Layer 7 of a small transformer language model trained on English Wikipedia (15 layers, counted from 0, width 128).
Take only the direct path to the model's output, skipping the later layers: a vector added to the residual stream pushes a token's score in proportion to its dot product with that token's output vector.

Output vectors of the tokens that the questions are about. A number n stands for n times 0.013.
"use": 2 -38 30 -28 -3 21 -17 18 15 -74 2 -5 -32 -11 14 -51 -16 -30 -52 -28 19 -1 16 -19 -16 22 27 42 16 22 2 3 -28 -35 8 -9 0 0 38 19 -24 13 14 -9 -22 -11 35 -21 4 10 -24 -16 13 -2 0 -20 0 -13 -9 -3 -2 42 -32 40 40 26 -3 0 -6 65 -8 18 13 56 2 -51 -18 -61 -4 32 -30 28 3 -22 31 -4 -13 -7 13 -1 11 -4 -22 -6 4 39 28 -25 13 2 -1 -9 13 -18 -27 43 8 -43 -40 0 40 10 16 -32 -33 47 -2 39 19 -50 35 -11 7 15 31 4 9 -15
"°": -29 -11 5 -3 24 -20 9 11 1 -18 -54 46 -17 -57 10 -50 -45 -1 42 16 -44 1 -40 -13 17 -14 14 47 -27 27 7 42 -53 -8 10 -13 -51 -4 39 30 5 -18 5 -25 19 -7 29 -19 0 -20 43 -28 36 -13 52 9 -44 25 15 -21 -22 27 -30 -28 1 8 -31 18 -22 20 -18 15 -6 -20 -13 33 -8 13 -15 26 13 -6 12 67 -7 40 -40 -18 11 20 -27 28 19 -10 39 23 15 -2 0 38 27 -24 -12 -45 37 47 3 7 -3 -21 23 25 15 -31 23 19 -14 2 -6 -24 22 -2 -18 1 -56 -21 -32 28
"ust": -26 -30 -4 -17 28 3 14 36 36 15 -19 11 6 -19 2 13 -41 -27 9 -63 -14 4 -41 -25 0 -55 -40 37 -35 2 -20 -19 13 3 10 0 1 2 -23 -1 -4 3 -25 -16 -5 27 -10 13 -10 -30 -24 3 17 -23 -48 -26 -23 22 -17 25 31 -17 -21 -3 39 35 35 16 32 27 23 4 21 45 -10 -35 -28 -32 24 -43 29 -3 -5 0 -1 3 12 31 -9 20 30 -28 27 -2 39 38 17 -36 -9 11 10 42 14 -49 24 -13 -18 17 -16 -18 19 30 54 -14 2 10 -1 1 11 -37 -8 -21 26 48 4 28 -16 -7
"'": -16 45 -41 -16 -4 7 10 -9 -5 -8 -30 45 2 -28 -5 -12 -13 25 26 8 -19 4 23 -2 40 -11 3 -17 19 -2 2 42 -21 18 -38 -6 -26 -36 18 32 -27 -10 28 3 -30 32 24 -57 -18 0 -9 54 -45 0 32 -20 27 27 16 -7 44 -14 47 18 -14 41 14 -26 -23 24 4 7 -3 -1 -13 -16 0 26 -6 -47 -20 -9 -8 -20 0 14 3 23 -18 -10 -31 6 37 -13 22 40 -28 -6 0 -11 -26 -15 -6 28 17 -24 -55 -20 -13 -31 3 23 52 28 -5 -30 14 -12 -2 20 -10 -33 9 -19 10 22 2 19
"arl": 24 -37 0 6 45 28 -3 16 30 -55 -26 16 -10 -30 17 -44 -8 63 26 -24 -23 5 7 13 -18 0 19 -20 -40 -14 24 16 -16 37 -3 -19 -23 -3 -15 11 -40 -14 21 -19 9 3 -31 -7 2 12 17 -6 -11 1 -7 14 -6 -48 -10 11 -31 -5 -46 11 -3 42 -43 20 2 -3 37 1 -26 42 13 16 26 -24 52 -34 4 -57 4 8 -2 43 -3 21 48 16 27 -28 17 22 -7 19 12 48 -36 0 -20 -36 -13 -4 -37 8 19 30 -28 -21 3 8 35 -30 -28 17 -14 2 0 -4 56 -21 40 -5 -29 -5 5 6
"ru": 28 -16 -11 -7 3 18 -23 2 -5 -17 -28 8 5 -12 -9 -39 -41 0 41 -5 -14 0 -8 -31 5 -40 -24 16 -13 -4 12 0 -26 21 -21 41 -30 25 4 21 16 19 28 52 19 11 -17 41 0 7 6 7 -49 -2 -9 -23 -44 -38 -21 41 -2 2 -33 11 54 -3 -2 11 20 -6 -8 31 -7 32 -9 -17 2 -12 14 -12 -9 -33 9 9 -18 5 -19 -23 -41 7 31 46 -18 -28 5 7 31 18 22 31 20 27 -27 3 -6 9 -72 0 -10 5 -15 8 63 -29 -7 36 18 -16 -17 -12 -10 8 21 34 -38 7 17 19
"al": 16 23 12 22 -24 -1 -23 -8 -36 12 13 -41 -2 25 20 -2 -31 -4 1 17 -10 7 7 6 0 25 11 1 -27 -13 -14 -15 17 -4 55 6 16 24 -16 -34 -15 10 3 -20 13 -14 -8 16 -8 46 0 31 -15 0 -29 13 -49 -18 -33 -22 12 48 -10 55 -21 18 -15 13 37 -14 6 15 -9 -21 -27 5 -11 -21 -23 -30 -22 3 0 -4 -10 28 9 -10 -28 1 13 -1 33 -36 3 48 -29 11 1 -30 28 -18 -11 -1 -22 4 0 -27 6 12 36 -8 19 45 1 -28 11 -42 13 13 17 21 -30 15 -14 32 2 6
"ities": 13 4 -28 -6 25 -3 -5 44 -11 -10 1 -19 1 19 10 -26 -64 6 16 -40 -19 -5 -16 44 26 49 -15 23 -66 -32 18 12 28 -10 37 13 -21 -6 41 13 -10 11 -13 17 6 20 18 -56 -34 13 7 -2 -3 -22 27 -40 -47 -19 -8 5 -27 30 -28 4 -4 4 -32 -9 13 -17 21 32 8 77 8 -53 -38 5 35 19 -60 -12 32 39 -10 -9 12 -54 7 -3 -32 22 14 2 22 -61 -15 -22 -51 6 -12 -25 55 -45 -19 4 -7 42 -16 35 31 10 51 9 3 25 -20 -11 19 -13 9 66 36 10 -43 -21 17 25
"eptember": -13 -1 -56 10 -11 32 50 14 -1 -66 9 24 -4 -13 19 2 -4 17 -20 -2 5 -8 -12 27 -42 2 -6 37 -33 -36 38 16 -15 7 17 36 -56 -57 3 19 4 -5 34 42 6 15 3 6 -1 -12 0 -17 -8 -8 -11 -9 13 -16 -30 -30 -19 14 -4 6 29 1 -23 3 -24 -16 17 -14 9 -4 31 -44 -22 -50 24 20 32 34 -12 75 29 30 -22 -1 36 18 -5 -24 -35 26 57 -42 8 -39 1 25 -10 -6 3 4 -35 -9 -29 7 -25 13 55 -2 57 -33 13 18 -70 41 35 -26 17 1 6 45 -47 40 -54 -40
" R": -12 -12 15 -19 -22 1 -9 -18 -18 34 -14 -6 8 30 -14 25 47 7 -16 -11 27 -3 10 15 -7 18 1 -6 -1 14 -13 -16 -9 -5 8 -10 15 8 9 11 -7 -10 -3 7 -6 -21 -13 8 -12 9 9 -39 0 5 5 0 26 -16 20 -35 -18 -3 -13 -2 -11 -12 14 -16 9 10 33 -2 -17 20 0 19 17 8 -21 7 6 -2 19 25 12 8 -4 0 7 8 -11 28 24 -17 -25 -23 20 -17 8 -9 7 -5 -4 -8 -7 -6 28 6 2 12 -5 27 -10 14 -4 -13 -33 -29 7 3 -13 -17 -5 -26 27 -2 9 -16
"ath": 29 -20 -27 5 44 14 -20 15 -14 -71 38 2 -14 -32 -9 16 -25 23 -42 29 -4 5 19 1 -22 -1 -1 -9 -8 -46 -3 43 4 4 28 1 -30 23 -3 1 -20 -16 -22 -33 39 -2 -21 -9 -31 35 -11 18 -5 -5 -39 3 0 -4 -19 -15 26 -22 -23 -7 18 34 -6 7 -10 -11 17 48 5 20 -5 -23 -3 7 23 -47 -19 -7 -6 -15 -11 25 31 3 -20 -4 -14 18 -21 62 37 57 -17 22 31 -29 -1 -4 41 -73 -50 -30 3 28 7 6 11 -2 24 -8 -10 25 13 1 1 -5 18 40 13 -6 12 26 -9 -30
"ord": 5 -50 -33 4 4 11 -26 -26 8 -45 37 -12 -20 -5 0 26 21 12 37 -46 5 3 -21 4 18 3 -8 17 -20 8 -28 20 10 -5 -6 -17 -14 2 -16 -15 -4 28 8 4 8 21 15 -20 12 -19 11 25 -22 0 -38 -1 18 10 8 39 9 59 8 21 38 -19 -35 -9 0 9 -30 16 25 -26 -7 -47 62 22 -1 -12 37 -42 32 1 -9 17 4 -27 -26 50 -5 -60 -8 20 2 23 2 7 -14 -9 -47 36 60 -4 -33 -3 22 -23 0 -47 13 35 19 -25 -19 -22 11 9 16 -40 -7 22 5 24 -10 40 -41 -19
"land": 27 -23 -17 30 -20 -11 4 -9 13 11 5 3 -13 -24 -9 -8 44 33 5 13 0 4 1 37 44 -9 0 35 -62 36 38 -32 14 6 -31 -1 13 3 32 18 19 -16 -8 -5 -24 -8 14 30 -5 33 10 0 -26 -7 -17 -3 -28 -31 29 12 -17 9 -77 -3 -28 -39 15 -13 19 39 -22 -12 12 2 -37 -27 26 -29 12 27 -17 23 -14 -2 42 -31 -5 -26 -26 -20 -19 -33 14 36 19 2 29 20 -47 48 8 3 -18 -13 -3 6 -16 60 11 -2 16 -49 1 -40 -15 -20 22 -4 10 -1 21 49 -12 48 -37 -15 -47 18
"ember": 0 22 -36 1 -27 32 50 -12 22 -46 -14 -55 -28 18 20 8 -9 8 -53 -30 -18 0 12 44 -20 -10 14 57 13 -40 24 61 23 -47 5 14 -11 -51 9 35 -20 -15 -4 -11 -8 11 7 -56 41 -41 -19 -21 11 19 11 -7 -15 -24 21 18 -30 -8 -26 38 -5 4 24 -8 -8 -19 -15 9 -38 14 -14 -44 -5 5 8 3 73 -43 -31 -2 -9 -2 17 -6 62 57 17 -47 -4 8 10 43 16 -18 0 50 26 31 -20 -40 -28 35 -28 35 -72 -30 55 -4 78 -13 8 15 -41 71 -6 -19 16 -21 -13 7 -18 19 -6 0
"m": 47 -14 -42 23 17 9 -23 -22 11 4 -24 10 12 -6 -13 -28 -31 -5 43 -1 -9 3 14 11 -26 0 -13 -19 27 0 47 -44 35 10 16 2 36 36 -23 19 18 -45 -7 -2 -15 -7 -3 -34 -11 11 8 23 41 -11 -22 17 -30 8 33 -33 8 -31 4 -14 -18 -28 4 -4 3 31 58 0 15 -15 -7 3 9 31 -23 7 12 5 -1 -34 -2 -36 1 3 -17 -21 -6 -59 -30 26 37 28 21 13 2 16 17 -9 -42 -26 -15 22 -14 -8 16 23 -24 -19 -14 28 2 26 18 -2 24 6 -29 0 -4 3 -9 2 -13 17
"ch": -2 5 -19 3 33 14 -21 -4 -21 0 15 18 6 20 7 -29 -21 -13 9 8 0 -2 24 2 -3 24 -32 33 -10 27 -35 -4 -20 3 -24 41 20 -3 -22 28 -29 -31 -28 13 -37 3 -8 -7 -23 24 -34 -17 11 -6 -21 44 16 1 8 -37 14 -16 38 26 13 -41 -40 0 -35 12 26 34 25 2 15 4 10 -12 3 -17 -8 -21 -13 4 -8 24 -43 -38 -18 -8 0 -21 -3 32 2 28 -1 3 39 37 -11 -6 -37 -19 -19 -7 -25 36 -26 16 36 -32 8 4 25 -18 13 0 -11 30 -43 30 -8 46 14 44 19 -4
" In": -31 17 -4 -25 2 -13 24 16 -13 23 10 13 13 10 0 2 -4 11 -29 -31 -1 -6 14 2 -11 21 -29 -14 -1 4 34 6 23 -25 12 -18 -9 19 2 28 21 -17 -15 12 -5 -33 13 10 6 -1 0 28 21 7 20 16 17 21 -10 -23 -44 -2 -18 22 18 10 18 -5 -18 -5 -7 -32 -14 12 12 -9 -2 23 -17 -12 12 22 -8 -14 10 -6 -3 27 17 7 -35 26 14 -11 15 -3 53 -5 -2 -2 -3 -12 -11 -24 -9 2 -14 -1 -4 10 9 -2 -1 -25 -16 -12 -38 -9 -1 -6 3 -2 28 -18 -6 -4 11 -14
"\n": -15 32 11 -24 7 13 47 10 -29 24 14 17 -3 19 20 27 25 4 -38 11 -10 6 13 6 -6 8 18 -12 -6 -24 -13 20 -2 44 -32 6 22 9 19 -25 -9 10 8 -50 -26 -29 6 11 -24 -24 3 -1 -22 4 2 23 -6 20 -25 33 -28 -51 17 -28 -1 -3 37 2 -19 -5 27 -4 -4 -22 -6 16 -26 -17 -1 24 -11 -6 26 28 -9 -5 -29 -47 -18 11 12 12 -13 -20 -5 28 11 10 -12 40 -40 -18 -2 -30 17 32 -8 -3 14 -3 -6 -3 -22 25 -9 12 41 3 31 -17 -18 1 27 -44 4 -24 -18 30
" Ju": -7 -18 -29 -38 4 22 1 -4 -37 -21 -11 25 4 -2 -5 16 -1 8 -29 6 -7 -6 -2 39 -12 12 4 -8 -15 5 16 7 -27 9 -20 4 12 -28 13 -4 -6 -53 16 4 -4 15 4 -5 28 -27 21 -18 -26 7 -12 -34 31 -7 -2 -1 -25 16 -9 -6 1 28 10 7 -1 20 30 -1 -13 50 35 -20 -13 11 -12 -21 -40 8 17 11 35 36 -23 1 -1 1 -18 8 4 -14 4 -42 25 -2 27 7 6 19 -3 -4 -13 -4 -8 30 -42 -11 -7 2 13 6 29 -15 -34 21 -22 24 43 12 23 28 -6 14 -7 -31
"T": 0 13 28 20 24 -24 27 -3 -17 12 -49 29 -4 11 -6 -17 20 11 19 -23 -17 1 22 -3 -32 -2 -22 -8 28 23 -3 -18 4 -21 -19 -12 -36 0 24 8 -6 11 22 -39 22 28 -44 10 -16 6 -4 -38 7 -1 -1 4 5 5 -19 32 13 18 17 20 32 -26 6 1 -29 -1 -3 6 6 -7 5 34 12 5 -4 17 10 -1 -25 -13 11 23 -17 8 -26 9 11 6 -1 33 36 -44 28 -35 14 -18 4 18 9 -31 -10 -35 -11 26 -21 -30 15 8 -13 -7 -21 2 5 -11 4 -18 8 5 39 9 -4 6 -46 0
"′": -27 21 -2 -20 -13 6 -11 73 -22 -28 -57 31 -30 -61 18 -24 -11 -2 -30 -1 -23 -2 -43 11 35 18 30 22 -7 25 2 83 -28 24 -1 -3 -19 -16 44 -1 11 -18 7 3 30 -25 55 7 -23 -79 37 -12 2 -3 20 5 -51 19 0 29 4 -2 17 -5 -16 30 -29 23 -19 6 -21 -5 12 -11 -15 12 -14 13 33 -41 -19 -22 -34 48 3 8 -6 51 33 -14 -13 12 -19 0 32 -1 27 -13 -43 22 29 -20 15 -47 23 47 7 -24 -32 -10 5 2 41 -46 23 4 -45 57 -22 -15 1 24 33 15 -24 -37 12 -20
"areer": 28 -9 -18 6 -20 65 86 18 -11 -1 -31 -10 -28 -33 9 -26 -39 69 14 -16 -51 -1 -25 23 -8 44 -7 -4 -47 -67 3 45 14 -64 -17 19 -9 18 -24 23 -8 6 -45 11 28 26 21 23 -16 8 9 -22 -6 -8 -37 13 -35 -41 20 18 -40 -5 -30 45 33 -4 -17 2 -50 0 29 -12 37 35 44 10 -5 32 48 24 45 -13 9 0 -4 13 8 2 38 6 -2 -15 -54 -32 45 -33 -49 -63 -49 17 30 37 -6 -23 -46 4 14 28 -46 -10 0 -1 60 -27 33 37 -2 45 -11 29 35 19 -2 3 -4 12 -94 -44
"lect": -7 7 -50 -10 34 31 -20 5 -11 -54 25 -40 -21 -30 -5 8 10 -13 -26 -96 11 -13 -46 -15 -17 -48 37 45 -28 30 11 11 7 -11 -3 28 -43 -32 -16 24 -1 6 46 -9 -10 52 -15 -25 0 14 17 11 19 15 18 43 3 6 53 23 -1 46 -1 -11 32 -1 3 10 -12 -38 10 18 31 28 -1 18 2 -33 25 -9 -52 30 14 -14 -2 -21 -23 -2 20 42 17 4 5 -15 22 36 45 -11 -3 46 -27 5 -18 -29 -23 8 26 -13 -34 4 13 -25 30 1 -6 -6 19 -2 -8 -45 11 -3 9 -8 -12 -14 -24 -18
"-": 20 14 18 38 1 -25 -3 -23 -22 13 -26 15 10 16 3 38 14 -5 13 -19 13 2 -3 -18 0 -30 9 -12 3 16 -33 12 7 -16 12 0 13 -20 -19 0 -37 31 -29 -15 -8 6 33 9 3 -5 25 10 40 2 10 33 11 18 -23 -16 -2 -2 26 3 8 12 39 2 -3 0 -18 -5 -17 -22 8 -3 9 7 -7 -4 -1 -16 8 -36 -12 -15 -10 10 -31 -20 5 19 -50 17 33 16 -15 30 28 -11 -20 -10 -16 35 -6 -17 0 7 8 22 9 -4 -21 0 -15 -26 -8 -36 18 -8 -17 -5 -19 -36 16 -3 25 24
"mer": 15 -20 -54 -4 17 12 4 19 0 -14 -11 -40 0 1 40 -17 -33 -7 -6 -21 40 0 11 10 19 -18 -17 43 30 -9 82 -7 13 -50 -21 27 39 28 6 20 43 -8 -19 -37 8 -5 0 -26 41 7 18 2 13 3 -18 21 -58 -30 29 -22 -29 -55 25 -20 -6 -19 -11 9 -22 25 18 14 -12 7 41 -6 2 -40 13 -39 19 39 -4 38 3 -33 14 -30 17 -13 -21 -43 -53 0 2 33 15 12 33 30 30 10 -12 -20 -31 1 15 -17 -20 16 7 -8 16 -21 10 -31 -7 50 8 -37 36 -15 -1 41 13 -6 -52 -19
"ick": 16 -7 38 8 22 21 4 -4 18 -29 11 19 -9 -23 9 -11 29 2 -15 38 10 -1 36 -23 -4 -38 5 -7 -33 -17 48 20 -8 -17 4 -6 -5 11 28 42 -13 1 28 22 15 26 -24 -14 -4 -38 18 41 9 5 -24 -53 -40 -3 -12 -20 12 -31 -36 23 3 30 -53 -12 -20 42 29 38 16 -3 21 15 23 -34 5 8 9 -19 11 12 -6 -13 1 45 16 38 1 -38 2 12 -51 49 -20 -3 -53 -28 -30 8 17 6 34 -29 -22 14 11 -14 17 9 24 -15 -31 -47 17 8 -29 -21 -8 -15 -39 3 -24 26 -26 16
"ivers": -5 5 -9 -7 -10 17 37 -21 43 -55 -34 9 -19 16 18 -13 -54 5 -64 0 -3 -2 -24 5 30 -20 -35 60 -25 -29 8 -12 -3 19 3 19 -4 25 31 45 2 0 43 44 22 45 -28 -31 -20 -9 -2 50 35 -8 -6 -22 -11 -28 -22 -25 -13 22 -60 12 60 34 -5 -4 -16 33 58 -13 30 37 -3 -15 -1 0 -5 17 -27 15 -20 42 -12 -20 -16 -22 -46 -10 -39 -11 -15 -10 33 -48 -22 -50 -23 25 5 9 27 3 21 2 6 30 -43 22 -22 27 -10 -39 -1 20 7 18 28 24 -5 -1 48 33 -46 -5 10 -37

Each question shows what one neuron of this layer's MLP adds at an activation of 1. A number n stands for n times 0.0097.

n319: 10 5 31 -6 -15 -3 -1 -2 -19 -23 -5 -4 7 -5 2 -20 3 1 -12 6 1 -27 6 -2 -4 2 21 -10 -2 -5 31 6 3 -25 -17 23 21 23 1 3 -16 -12 -20 10 -1 2 16 7 -6 7 18 4 -8 1 18 -10 9 -2 8 -6 -29 -5 5 29 -24 -20 9 3 -2 0 1 5 -15 -11 1 -5 -24 24 0 -15 3 -4 -3 7 -13 -2 -26 12 4 -7 3 -8 -8 5 -5 13 3 7 17 -1 -27 11 16 -6 9 17 7 23 -9 17 3 15 7 -1 -7 -11 34 -8 -19 -10 13 -11 23 3 -7 -2 6 -5
Pushed down most: "ust"

n436: -2 5 -2 1 7 2 -11 -8 9 -16 -1 21 8 18 -11 11 -9 -7 -8 -5 30 -19 29 7 -11 9 9 -9 -16 -6 12 -17 -1 -3 -18 22 12 13 -13 2 -3 12 -24 -9 -19 -17 -26 -7 -21 2 5 12 7 35 -10 10 -4 23 7 -6 4 -26 -10 -7 -7 -16 -17 4 -8 -16 10 13 12 9 4 14 33 16 -12 1 -1 -8 6 -3 23 5 5 0 -26 6 -18 -5 -1 11 -4 8 1 4 8 -10 2 10 -16 -12 -14 -8 0 9 -3 -4 6 -2 -24 -4 -19 -4 -12 -2 -1 3 -12 4 14 16 4 17 15 5
Which three tokens does it push up most, strongest first? "ch", "m", "ath"

n37: -16 1 -14 2 -25 -18 18 22 -3 -4 8 17 15 6 4 8 14 -14 -6 -11 -2 2 7 4 9 5 14 -24 2 3 9 23 -5 5 18 -7 5 -11 2 -20 10 4 24 9 7 7 1 -7 3 1 -23 8 -9 -10 -22 -9 27 -31 -11 -23 27 -16 0 -9 -14 5 -10 0 -21 -27 -33 0 0 -13 4 -5 19 -3 2 4 10 13 -19 0 5 16 2 -7 4 0 -5 0 -5 -11 2 -5 -6 2 1 15 -6 1 3 -5 -5 -20 -19 24 7 13 14 -1 2 29 29 4 6 -3 23 2 19 -7 -12 6 -3 18 -16 -11
Which of these tokens does it push up most? "eptember"

n400: 2 -20 -11 -4 -11 19 26 -14 -9 -3 16 -9 1 1 15 12 -13 -17 5 -12 -25 7 7 -6 19 -6 10 28 3 -9 0 14 -21 -9 19 -40 4 -10 -18 -2 12 5 -13 4 2 8 -5 16 3 11 8 -3 -12 -18 0 -19 -7 10 -10 7 1 0 -40 -8 -29 22 12 -9 25 -1 5 -1 -1 13 -27 10 9 -26 -10 2 10 16 -5 0 -4 12 12 -6 -7 19 20 -9 4 -30 4 13 -20 17 5 -18 32 7 23 -14 23 -12 6 8 1 12 0 -12 4 -4 -7 -2 1 6 -19 -1 -11 -24 0 13 5 38 15 16
Which three tokens does it push up most, strongest first? "ust", "al", "ember"

n323: -8 16 3 -2 0 -19 2 7 -5 14 -11 -7 39 -6 14 -14 -25 -15 1 4 -10 -17 4 4 -26 1 -6 10 -27 -19 23 7 -10 11 13 14 -8 4 1 4 21 1 -1 15 -15 -7 13 13 13 -4 -35 -1 -23 5 18 -17 -12 -20 9 1 -2 2 0 0 -21 -13 16 11 -14 -9 19 12 2 3 15 -24 -18 7 20 -3 7 -28 -5 13 -1 -18 15 0 -8 13 11 52 -18 12 -23 11 -33 -6 18 -16 -6 29 16 15 29 0 -29 -5 -7 -19 -8 17 12 -22 4 26 29 -6 4 11 2 -17 16 -20 -8 8 12 -5
Which two tokens does it push up most, strongest first? "ru", "ities"

n84: 14 5 -4 -5 -4 4 11 -7 -6 14 22 -11 3 12 0 1 -3 -18 10 -18 -9 7 -14 -26 -11 5 30 4 -20 -10 -15 7 17 -18 11 26 -11 -17 -4 15 13 -10 -15 -16 -14 -22 -17 12 -24 7 14 9 -20 -5 -9 5 3 -6 -4 9 -21 22 -9 1 5 10 11 3 -21 1 8 8 15 -13 -4 -2 -11 -5 2 -2 -2 8 -4 -7 4 -34 4 6 -2 48 0 11 32 7 -17 18 -4 -9 -4 15 11 6 -15 -10 3 -6 5 -3 -15 -28 0 14 2 -20 18 17 8 17 -26 3 -4 28 17 8 5 3 16 -16
Which of these tokens does it push up most? "lect"

n43: -2 11 -8 3 -3 8 13 -4 -12 18 -12 -14 -14 -11 -15 16 5 -1 -1 -11 3 -5 -17 1 17 -15 -7 -3 17 -3 46 -3 7 4 -2 2 18 5 7 9 -10 13 11 -10 8 -1 -4 -1 -11 -18 -7 -20 -3 15 -12 4 -24 22 -2 -7 5 -6 4 -9 41 -23 13 -17 1 -9 34 -3 1 -3 8 17 -2 -14 -1 7 14 -19 -19 -4 -12 31 5 22 -6 -17 4 -2 9 6 1 -18 17 5 17 15 10 -4 -10 -6 -8 -25 -10 9 -3 -8 -6 21 1 -5 4 6 -5 -19 -10 1 -4 -6 17 -12 10 7 -3 -12
Pushed down most: "use"

n495: 23 -15 -10 3 33 0 -2 -9 -1 17 7 16 -18 -5 7 20 0 -4 15 -17 -13 8 -6 -1 3 -7 -2 16 12 -19 15 -2 7 4 6 -11 17 10 4 6 1 3 30 6 10 -4 -2 6 -8 -16 -19 2 -8 10 -13 5 11 3 -12 -10 3 14 3 -3 15 17 11 6 -8 3 31 -37 2 -19 -1 24 4 7 28 15 -18 -12 -24 -17 15 -36 -20 -8 -18 -14 -7 -9 -11 -9 6 -13 5 8 -12 -30 -1 -3 -18 -14 -4 7 5 -17 29 22 20 -21 7 13 8 0 -22 0 -5 7 3 3 46 -6 -12 -24 -13 -7
Which of these tokens does it push up most? "m"

n293: 14 -20 -6 10 -7 -14 -8 -12 -24 9 -31 1 -14 3 13 7 -13 -23 10 -8 -8 -2 11 -6 -26 -9 23 -21 10 -10 9 8 -2 10 12 -3 -7 -12 5 6 10 33 -6 3 -9 -2 -14 -16 5 19 8 13 17 8 -1 23 -19 -7 2 -7 6 -16 28 -1 0 34 -23 13 0 -10 11 -3 -8 -1 3 4 -5 -9 -1 13 -10 -1 8 -12 4 -25 2 5 -6 -10 18 7 -18 -28 15 6 10 9 7 1 -5 -7 13 28 0 -11 -30 -1 3 2 -25 0 -3 -13 27 20 -9 10 9 10 -2 8 -32 11 -9 -5 11 8
Which three tokens does it push up most, strongest first? "-", "m", "ru"

n352: 12 10 13 11 -19 10 -20 -7 -6 -41 -1 -5 9 -2 16 1 13 -1 -2 -22 -23 16 -12 23 -18 -1 -7 -9 5 -2 -2 29 -23 -15 -25 3 -12 12 24 -2 9 -9 -8 -4 -4 -19 -17 -20 -11 -13 8 37 13 2 17 37 -15 -4 11 -5 -12 -2 0 0 1 0 -4 -23 -35 3 -4 20 7 -15 4 1 15 -8 -13 6 11 19 17 7 18 18 -2 16 -27 -18 9 15 6 28 2 4 16 16 19 -3 32 8 5 -24 12 1 -20 17 -8 -37 -3 -6 4 30 6 9 -13 8 -19 13 -6 -7 -30 3 8 -19 4 15
Pushed down most: "ust"

n255: -14 20 10 19 -1 -13 -4 6 3 11 -6 -6 -11 -5 15 -8 10 10 9 8 -18 9 -10 -12 -7 36 21 -6 17 7 9 0 15 6 14 -19 0 -7 -6 -10 2 6 3 2 -18 9 -1 16 -15 -6 5 1 13 0 -7 -1 16 -22 -13 0 1 -6 21 -30 12 6 -6 -1 14 -25 -30 -20 12 6 0 -9 20 -37 10 5 11 -15 4 5 -13 2 21 14 19 18 -1 -3 2 -17 2 13 -11 -4 -15 -10 -7 -25 15 -6 3 4 15 2 0 15 1 17 -5 0 2 -9 -10 -17 -4 7 -24 11 15 -13 -5 -9 -4 -19
Which two tokens does it push up most, strongest first? "′", "arl"

n191: -24 0 30 -6 16 -6 -8 5 15 -7 -15 38 3 -8 -25 14 -15 14 3 28 -4 -6 9 0 -5 12 0 -10 -1 1 0 15 4 -2 8 1 -8 -21 -18 6 -11 7 5 5 -7 -7 1 -11 -23 -5 2 -6 -8 21 -31 6 7 -27 25 16 15 14 10 32 -13 -6 -12 5 21 -12 6 -7 -4 -10 4 10 -22 16 -15 25 -6 -24 14 7 -6 -14 -7 9 -19 12 7 0 16 9 -8 10 13 19 -8 -22 -2 -5 -9 12 32 8 3 -17 8 -22 -11 -2 -26 0 9 26 -13 4 5 10 16 -9 -4 12 13 -37 -5 -2
Pushed down most: "mer"

n230: 11 -12 16 1 -13 -5 20 26 13 15 27 2 -17 -4 16 -1 0 -2 5 -3 -14 0 -29 9 10 3 -31 0 -14 9 -9 -21 19 -3 -10 -31 12 -1 -8 14 -22 -12 -24 5 -2 22 8 15 -9 -2 4 -21 -7 -6 8 21 -12 -14 23 4 -7 -16 -15 -14 4 -5 5 15 28 -3 -15 -15 24 4 21 -6 -10 -6 -6 -5 -2 -20 -1 0 27 -16 -11 -8 13 -16 22 -5 4 18 3 -5 25 3 1 5 -5 6 7 6 -12 27 -13 9 14 -5 -1 -13 -9 -3 -9 6 7 17 15 -15 -11 -12 -18 13 -4 15 -15 26
Which three tokens does it push up most, strongest first? "land", "ust", "areer"

n372: 13 -5 -2 -14 -5 27 14 -1 2 4 -6 -13 0 2 7 -39 -10 14 7 -2 -5 -12 15 -11 12 10 -27 -40 -30 -12 3 -6 1 -4 -11 2 -2 26 -12 8 6 8 -19 4 9 11 -9 2 -3 8 -18 12 -9 -12 -3 3 7 6 4 2 16 11 -9 18 -6 -18 12 -17 -6 -3 -4 -6 40 -8 -9 39 -3 3 -6 28 -20 -4 9 13 -6 1 -2 1 -4 4 -14 11 -10 -6 -14 -2 -9 4 3 19 -1 -3 -2 0 -19 2 -2 12 -15 12 27 7 -17 21 4 15 6 -9 -15 14 14 -6 19 17 7 8 -5 -8
Which of these tokens does it push up most? "areer"

n485: 4 4 -8 -1 1 -19 16 -1 -5 -12 1 -3 -1 1 -1 0 -3 -11 -10 -3 1 -6 35 -15 -4 -19 12 7 -19 -31 15 13 12 -3 6 26 5 1 6 4 8 -3 -3 8 -30 3 11 -16 6 -10 -3 -3 1 -5 3 5 11 19 -35 11 -27 6 -12 -4 14 -18 14 -6 -6 -5 -27 10 19 21 13 4 1 4 2 18 -8 8 -3 -1 -4 4 9 6 -12 0 13 11 -18 12 9 14 0 -12 -13 26 -10 14 -16 12 -11 10 -5 -6 2 10 -17 -9 0 1 -15 4 -15 3 0 -5 3 10 13 15 3 3 -5 -18
Which of these tokens does it push up most? "eptember"

n207: -4 9 2 -1 -6 16 14 5 31 -6 -12 3 -6 -14 -2 -18 12 -11 7 -5 1 -14 0 -8 5 -13 5 7 -23 -13 -6 -3 -17 8 -6 2 2 -2 8 -8 -12 -17 2 8 -17 -17 12 12 6 27 -31 -5 -1 -16 0 -17 -12 20 -7 -21 -14 -2 5 5 15 -15 3 29 -6 -15 8 -5 17 0 11 4 36 -5 2 -28 -3 23 -1 -9 -8 4 0 -22 10 14 -20 8 -1 -3 9 2 18 -16 0 28 -17 34 21 3 0 -17 -2 26 -1 4 10 11 10 -1 5 22 -6 -3 -2 -27 -7 -5 9 5 7 -17 2 -6
Pushed down most: "al"

n41: -16 4 -13 4 -12 -12 11 2 17 -1 -13 -14 28 -7 -1 17 16 3 -10 0 6 -12 -5 24 -11 18 -11 0 15 11 10 -16 2 -18 6 -14 -3 1 18 -17 30 11 7 -16 -5 -3 -31 -4 -25 16 -13 3 9 8 16 3 14 -7 0 -11 15 13 7 -6 -6 -8 6 9 8 10 7 8 13 12 -7 -10 13 2 13 12 -13 -25 -20 5 3 -11 -4 2 -6 -18 -16 0 -1 -15 -8 -4 -15 -6 -1 18 11 -13 8 2 4 -9 -16 6 7 -8 4 -13 11 6 -14 5 -12 -4 9 -1 14 -11 -22 1 40 -23 -1 12
Which of these tokens does it push up most? " R"